Layer 6 of a small transformer language model trained on English Wikipedia (11 layers, counted from 0, width 96). Numbers have three digits each and are written without spaces.
Take only the direct path to the model's output, skipping the later layers: a vector added to the residual stream pushes a token's score in proportion to its dot product with that token's output vector.

Output vectors of the tokens that the questions are about. A number n stands for (n - 500) times 0.0041.
" \"": 610344466643438383530434383486478557637457410573314594416522432560350561501406610421542438488459473616420473528567502467514485649586511577452468433614452547486409347444479473547602484519642449355455540594438499497470496708420506349532562559438441641508759527436630575543308524363490651525
"pe": 347496528572628506444665384557385440618392558693608753512470269353372555593282510604465569435386356448383843626381747510568495446575515597737459579363567591545412515610458316601358253327742669493427591529344542466356567658473522406563490328629436500464567440414306529376382658290563566589
"This": 559522544480474431506584290734516427381267470683459658449355412497353383639521565534528477559422572550466712640527465541386432497794586456466557630279414551582457550593700369460235284467542745359388593709383579470425494666592367541381586400227524694421738338351589485534517579321545556463
"ich": 536619724543571459500405410532585533374421510672595627483379478653317600362410447503541416472431350468579466564568480493687493635433470463624549530668498445595582468613689373597463393345535396538515502636498601457535574603438359518569409276596386537519510443240460399381578386544452422498
"in": 403415585446521617548534352411493501494564562483457552525632392681502577419532506505414489538638540582320467498538475542413500357465637609606572405517504731426535415601517348529509579482383424612464438642483412405496469391478507503533635501520580477496483524339380590474450461563490405484
"ople": 604635386509456335520693206559475382444534286589386575406387440477101483529193368734599629499436648449593598571573497546607465434492565438868538579296599481436407685655580404708245370542642823574385526653417666268366637794464248301558603496226618644506599463354515224313632363511736667478
"ary": 723516534598484634518536499640501683502426361449438477487310424452407486481268496472556448467514597785591631207686745557499486561470523428729574561588490407463398309376729362557393279637542456477700550382542687358345382440451372555577546468328525590657521439349391481361479543535452582536
"ume": 477594671492443375537396448688610431479467538609506385437444589554353714544463537617390606478545501445323501514505504535504457424552716346486380614457484392492446406583671444827445315448564539379477733678416501466574656628486374342402539315509469440632448318247536524410269550360597738754
"ian": 402464402565464456639559341737443264391740557447416448568364435623612403427569413473427601522430483600370502570555528510588498529482586421708463544460531462541531604582539418666592458554382481487582495663536624328387453556382532526545565453441538493437362490242545394438431646435565659432
"ual": 625571487584265618382608481634526461381623307466269517535307491443393674395799495463381536448642456648420687564408550561258490233548631487756545589404598153551332445529655438647283189508472645323416547711609526403428482558423668491625439665444488617382652468418637437491415573459379892444
"merican": 691621753586417420473778437660407381388312408765746530376403496345242445535611449628565642492333245654296819627522624445606453659631709287647443469242601295297232496656650343680560140385529457423531451568504696531337546625629264460457450143236437628386683420206493313521595776549812669626
"able": 491681477473528526436482508574580548349321337467484544599442383588633552575565415334417523441481487477259624461574558637497466576644472349716570681468388342388462617431598290776331255649468491629367494379603703554474542359557427496467627323487652642394630519392587303320499719469533665435
"°": 450675505329564469390438364590464407383508415800625510321432385754261521578527592545418431569466493172594586342514503528493424441523625233764464764396631484570589600530490548704288469325494584472581575546426528390451750637607563487449548447568522648387359401123490465573319524558624773355
"omp": 541548641547597367572671434576605380591497352605557579403469456604458685608414421513805583514356423354345426610511625483362418354488529361694382705402404530572586304640654266616410315417689636332416506550546446470382496669514509519572618388572488492312671347406556473395614460268473534547
"ater": 599568577488519513622591203678369506344377342516494558403355443567629532453485474676338450673634588563331464411718515473624449373670620319611629409396482510646282703465599369424493214280527444443726647639433488469423497447568316412579530533277456496438677598301412363641676705645510526554
"if": 356513587514559432614570342362581520591562492516514503413402387515694523473475400485609586609557500472561411479405596490484482461557537669621417626437502572600447259628454361622412363673439659679395416605515596318447436516626566560417357420580473481478342528315605460502556612376586437346
" the": 439383408507503492469446637453560485414422555429444422598444436596532497614606486565492466505546445491462608547412404575478526484660457620422512453415384477396500587450523510491487556521466582397376612661419558501548484504468524572462647609410409505540577574311615607551611343380408679389
"ens": 542727478474491469475667518433474294462559474458380341447647700654511516530580507573373334546431514485366588483562508629383491526470496357706582517523424652589460538692499419645373483483333496600523550542503377535551526348450534346516617480388482469477515475366419419545430476612662330607
"icip": 681676518595413508324978418652648394372429298527418470235541537281133748549480340523487626548363372217359655510436660502607468159555374435688647467589427522535491523860529313599490223414566535520626657785736573442176538560686398372565254175439692573373661495352495400557540660368690658549
"ency": 707703478509586439428629406482317442160609391574548450426442454674368576561440279555553332461432393567456463311733752471200463430512617321876441640457433275455535556600541511767648319360455463381591659527405649253356780642528340445584664461323463696458588431323592517423516616612612611521
"ces": 618389800419495437793722368625441420523494400610497433390528450436237353517516487752644474494442502399309544724733749528298438786577622278589538573344511516629349479536708424531351206245428636723258371566433712452253798502446512223372359478505590423549647416227603309396590881443532703447
"ks": 621689565461499297711660565599327288589509454487398358284344385373190643390272651507514368431492710592300427552771839660492493304525442226505351732479481412572496589579698420694460401341549789546346530706455547477322532595589375409265342433401386500555613504401625314640587794594657567594
"inc": 468674625479504488500648468450490488353647370564611449315553471465474499354349341544566523527398626375456410570584467488558454547490459558771448641532424637555344568614465381574500245298444473525432443718528465523553580604658529589563550475586543544272403457234443513505392487608683513472
"otal": 804641683519135589430765484576518153384388310597648456303374219326371334618389329408492631513308442308615631611549743650476468459498523342875368492340519433492325495714624426659179193479620544415495715641612615384424414700452520392548504543499727671481658520201680536460640633291609651585
"s": 564644489491404575553673426642328702413352349500421418453698644485394673359559595411501437574574524440591436404614514620548510436503732439281376539641546578430480532496310493573473345509319502496397455353501496576722390258383467674520484566460461391524671499556415659486496687482458517468
"her": 632502513417560442558299612597553381644487301338415583468464458410428591748458261552670454484577505759350575654467488471508493317522581424744417561409602496394503499639602355689295227300301449574356496670631478588370589539438405481536605279355531528442721477445624429545518492643526667569
"ff": 405603474588659444470748482489361602616470492768702607479475478399275638721454358608619478715387397561510484481551573573543456422542637383629479567304491582463298492727520540683302343500406510588275540415489397648345570731492452154287444508456463397458528409395596385340565556511448456688
" Jew": 533516527668571436525456562496548527330401398561567498447394439384306723421452295490569652550534525430526713585420571461611450448509525421603490606477521372521346446533545382525482472467500671525488543582550545421444449512590372594452534271449543485488524415245677357440553628594633586585
")\n\n": 508368604429331523420580461421242591382343762647303321439619561556300444549512304356504580464504490547521598504508475502564416622628661407732531443476483574385586741591562470752358225308767367535510556443503487561654616647539632430464141540378428480537551351565545402490534562368767760298
"adian": 675661622648522497315552368623522478405647608536610583482309315527330449417601305517461742505364258562396594583595483472497430463671717367830514697406566332450449429696613425740368291388519478363468567752468565400255631599482442713444505299302513798382421467153583307413603497418635744334

Each question shows what one neuron of this layer's MLP adds at an activation of 1. A number n stands for (n - 500) times 0.0017.

n350: 553527475335393451493651685413372523482671370456513507377526398470390406593487433655450626370547528427590536612597557559403376576523519485307582503534534525517345577500500542559544439569523600535583467511412465547547510382505626581557421483366545515498487442409642517502555489374324621431
Which three tokens does it push up most, strongest first? "ces", "otal", "ual"

n118: 421439587400611442449541561430484448511460605520604584585414510484474434482665566456635449592468385422575516550482523577594530323599473536408531493427495694514438583409560459459583473441469480560531569436429448607514458539602466532452534380449471447350612457490456490507478472381545554443
Which of these tokens does it push down most? "ary"

n331: 433527343536443513423368632578453625370626516376589517520493500405475594512550369408690559498468572531507524492502408460558342417493448340399519508646706493436603444507507378431517560509513514535482627409544575590575537552518518585406443315426480266480579529543652433543454567479586461660
Which two tokens does it push up most, strongest first? " Jew", "her"

n26: 482570546621562409671422400481445528590547490431479525462481468427570508519533440325405406485480706474411502451320550478608643580373370629586544706565622719526525511399624536489471304486435375536450317497474449445531565523556475401478442488703489537493381454385408534546421503568500566590
Pushed up most: "inc"

n128: 563556396578611322460518452354486475445433551491400525355423595494509521474479525476478431523463578590473528411508410562577456543568489438369482585550498468478608485379498603642447587547474447413450432522550713513545572468597555555554513484543550366438362493634517464511515559439573408577
Which of these tokens does it push down most? "otal"

n169: 509450453552468469436456684488465519437640459423534438384478565496550541544477443591498500687461543442581600535453482439455379355433459636411509396470446500450565498614533497569469497485467442607421533699397544500370434475446491472478527556514628561448498659463486435556598659507218493562
Which of these tokens does it push down most? ")\n\n"

n200: 486424593679465554418648555618404492489510549577538519407469476462416484367552535605443715552451531366484474425591486461408531532467579452488550467399543230469433404783516451494417405470466628594446485459608646417461484516456434478423644558672567704615542561381455460657503603342508271386
Pushed up most: "otal"

n145: 532400673475508464222347521546404453409477603566634426348484483416544557678459422455482711451381613389422555664532569385453553514442427463592520576434332590320500383417583351454531703708435605488560404553629396527522534540669337506351421592467518610523470534490569598440515512738454399448
Pushed up most: " Jew"

n339: 429726611386517532475667672282450441536527258526318546356566488537589469415438614608568525410381312419519364487397451579582361385413529512553617778472462453570578461487750648285473436406497526615426565656522472548523612457369547326490513461478556436532633415637574673441551434258567464607
Which of these tokens does it push down most? "ian"

n368: 529424503416482460481487652394582456379479480510490509705432500545461579534445598555472656457429515467507463515618375429598476531333405484620439273533597398443522372586444503392600678567602574369483404552602582610627656529481420558526566618498463531529535347360475456479465427507481465488
Which two tokens does it push up most, strongest first? "ich", " the"

n30: 566470407612632441655637445488516475555576435506257554391456487549469470612500565327241475344703528543484447475578475536422597511544493406537426590611402481638517399689452415562433418459672500644463421538489550588446457486547583334323396479607450441495607320415364669569594550441426572625
Which three tokens does it push up most, strongest first? "ks", "ces", "icip"

n74: 536618356432422589557475505596298390227521446549648467488481472461575508431596541363462379560446441554401520513409464502680507520665436436633477446469424450478397530289508534511634698541537495563470535554616691589576528393466299623542549314473498510461394610577567457534424489546420472570
Pushed up most: "able"

n298: 387471608390547623626414521540393322421546609524454403588508503389684494384590555476558554653702425488584456403529396648638512460587539551566584557441532610508344596420414410472413497404527576544515471553524613419307568558567526477391394453357592168586503500616386643480500500461305379658
Pushed up most: "ater"

n334: 422530608397422396562484590532635568497534460555487483538528498477554430416407450275532596560436391429570442319481600469434557468379492429568529591488660508567455615818377449422451546454391390535500419609445452458502537455503664472505587660513646539414425516652419473419500468666560363622
Pushed up most: "inc"

n315: 548389560620505451550431629521495531468440627515509608562424538487563558396545522451353454542542454521466449338453550561280413392517578475704511407580638350612553442720500365437484331583486579630588390513418466544540461410426647630421535611503327409301650464542261638512447666517444680439
Which of these tokens does it push down most? "ople"

n202: 621505373645417560401544598566423682283505453626436523414478530454505529630471602454607414500425543443558553497456490423465422582558443249470365393416432558614585620507508384458658533551495539320427532443584529459574464411563497463525585568362681683482479469542549384389418446622544436531
Which of these tokens does it push down most? "if"

n204: 580520330546500473336563549606587431460474475469556377320376274550518315601417509598677582204465442491648628413383435573398625401738420514493468500565599559559495524472654596557532606372579464500393398642371381598461520488399435569331665631591524564479467478375445480487509487598450747582
Which of these tokens does it push down most? "s"

n260: 473655443402266485435519478634478554481558653451478593597464606544567386390607509479534433447558387824595418479415524455506504517423468616416552347576500515601553471565206507598486575590567506414494292514316592417392509669509485754602404543509428552482612409551341606348343647518571526497
Which of these tokens does it push down most? "ces"

n89: 432579527524579590589495422469452446383610370611398464559421472570579507544449582502510383510536475641422358488460461495495473464459604367621477457476465449631539526710530430402535363496393450598590492531374675553423419461375483422542597449680608381418537582530307589580533523525430439610
Which of these tokens does it push down most? ")\n\n"

n120: 429852438648694717641599453503500539398514506449415388553582488602358375531322574503375403445564620379384500592324558546329527497468478737672544500619522390561678308513653295424519362452370512292594601459332503399564456490516354526483568469527400592565619538463416550368651601497574538346
Which of these tokens does it push down most? "ff"

n155: 525335575491531498364536416356571452613614530560507561265464557489502611465447543599368601562457531526411518486538548481333397372475467500477462608521505447422440422318434596326469434468507483546474533474457576429558464644491580495485529487677554547566668510552621507474590606476393555452
Which of these tokens does it push down most? "ens"

n50: 500388433486540467417510523487565475583575553531508614566610388498550359301416566508423477466415505521424500652398473486452490444517517579698414465373406485484635538449389388466557648473566567522564610517423463513572471547490703649391536493449424406476472641225434552466595638416441576605
Pushed up most: "pe"

n251: 438652522539426415591434389458653555573551441495351556398581366451556490601311416426440597512576408596522495618521418627621553512440439447407541489521575500556462540572476310428428532541413595437497326426539448487498498512397470640556659519549471612409531277562603565584464479508682553397
Which of these tokens does it push down most? "ency"

n237: 674357567415502636517439429508408495471436479490531495436637430595515537472460527392479405624532595461393412318518344476457535451468561704452498350516692550420534511692423473492486555484546474630479475434539478769551480577610400545468526634554547546517396426452564325487554537636483454409
Pushed up most: "in"

n269: 580502367566366519412430379565692567588443551609392534468564537528449412535507595385424500582437446502573524555445452515535439498573487558376414548632566498448479529538566508442451566477648474491472323508524489505620415653422566516483445520533628388522428500401521590545302495331541540556
Pushed up most: " \""

n250: 611471510443312416546555606598489345628459407470684385510446542617449342464611529545734644427417374570564550441492567398500451620480495520203525353436383412393463411344402472572525681524584421497639516467416477539383754681591564585697393542455518529462646475473614379503503325512538483632
Which two tokens does it push up most, strongest first? "merican", " \""

n265: 373497481466521339551381476548623393576656435584667648476583461449712520306659331521551598607491556545563431494439486522380325627593447556451408440439468471383510474746539421395659700351485419442357465493509488341486508477555625358602443481363667489618547500438422672505596599396620517369
Pushed up most: "if"

n82: 504404415517580502553488585456582487576557448461486531508506562574459644548465507530567484524591450454617447630453379439491450465529476440570404434423448476469472532512515310694545602441532430529479434366525620534469543577484484473624593543434294446332570633442527338517463526486456599502
Which three tokens does it push up most, strongest first? "her", "omp", "ople"

n190: 473548380481441567586541409584473568538502591465627471396378563505567617528515613423523585452529488404444648595500522473485483424379472427388488386657297422564513441540388532485652481491505446425518503434487367600529640638551471495453736535420570488468542592533490502343397344368526519603
Which of these tokens does it push down most? "ces"

n212: 576589690473523471670583572432487449641562482471343459615670454675577558268601503428289468492580402474472384548420494444591532497548431722602500337482679613473477457485481523491451419521488440540515562673369542427292596469548410345446482468512419577419592473558262497612340467555556503372
Pushed up most: "in"

n114: 493422467419509518556497563567486465583382454672534541607410352571477702448433441480567434424490454582525483527402623398545437531423469567478488489525359502593584378646358544518443440566579567545756429390503535620532536626470572498431420367454574280420543443421398529547597561431554457622
Pushed up most: "pe"

n357: 440517481407425502506530519478496562598535475543468407502495389535488455471568448550459535581494469535464514466512565580370524374532620515517520587498380462429407595456457534408515376417496526649488550541508568560556365579570536547520490467455548622659456426455461487489451490486474496504
Pushed up most: "ual"

n255: 594444516378567459571518456620438411399543548423605539314444437540430590492363523474583541531377576512571462445487681452358388452406452467622583438505446251522659382762322432418445438411515412537597453575518446559596545642268497440439602522509492573736386518656600656507370699556401481489
Which three tokens does it push up most, strongest first? "ency", "otal", "ks"

n180: 310503494365493365508534534489497481542460631595627500469455464470536516439449519459657528537468572679548533497517721429328568595460432615606407450645494505422563531367402385351300651535508650468453530518503516433472497353465557470457239386431485469500519381561614482553658581712420614410
Pushed up most: "ks"

n179: 421506523446462536477463566391524552583583463478487496490554632500470494506573512494398468554465506450512401462498512539354834494527505472498566411519509517506506584372478681389464471433391560632608375510552535545549429475498508469498557564491336565630540513415459466360448511504459397531
Which two tokens does it push up most, strongest first? "ens", "s"

n17: 556528598443380427589411492530457602391495540594476514513489478277486347532511685509423572418633398708686441486505450505626476467590592640573628506464598579426477411361527446362418419461500579506538437777494492380569503615480460659291485372520462398390440470770416508380605479326584568592
Pushed up most: "This"

n213: 547608508496563338681736383469593618775659644485316511794493518367422475538778515320443436551579508717303497278564406386711608668474500347550532352544422181566631543671518675453355252456500456518504346383371661542514622467603471441476385387515464425462254330554349644509367284538590539655
Pushed up most: ")\n\n"

n276: 452593548533446497599542560616465497586389570444635385417569352460616610557619587497521442474402307550401519563442511360335552388409409436584401506586360534540500434402626300448266523479614420520521380633653491456375425548592477714503494601518415478562517182519662500480603479532449707528
Which of these tokens does it push down most? "ople"

n152: 526440458405577367573506546389455535494446547514450568694399419677449516435611668443563446492635389385516581393534550395495418604561433503381449581449494521570232638471543613427436400468622480463495503391497571467577653424543463805593525538549459477468333572425454414532432474541440615403
Which two tokens does it push up most, strongest first? "°", " the"

n354: 483406535495571488413442517523581620440347451584580643478493523607463453502667441490537282405488429522469395585515554577563712390471544419433380558605375431597509530624528457434537533458488482522695492503354476545587474598373500358482512466561506537504264651579438498504500554579462447469
Which of these tokens does it push down most? "ople"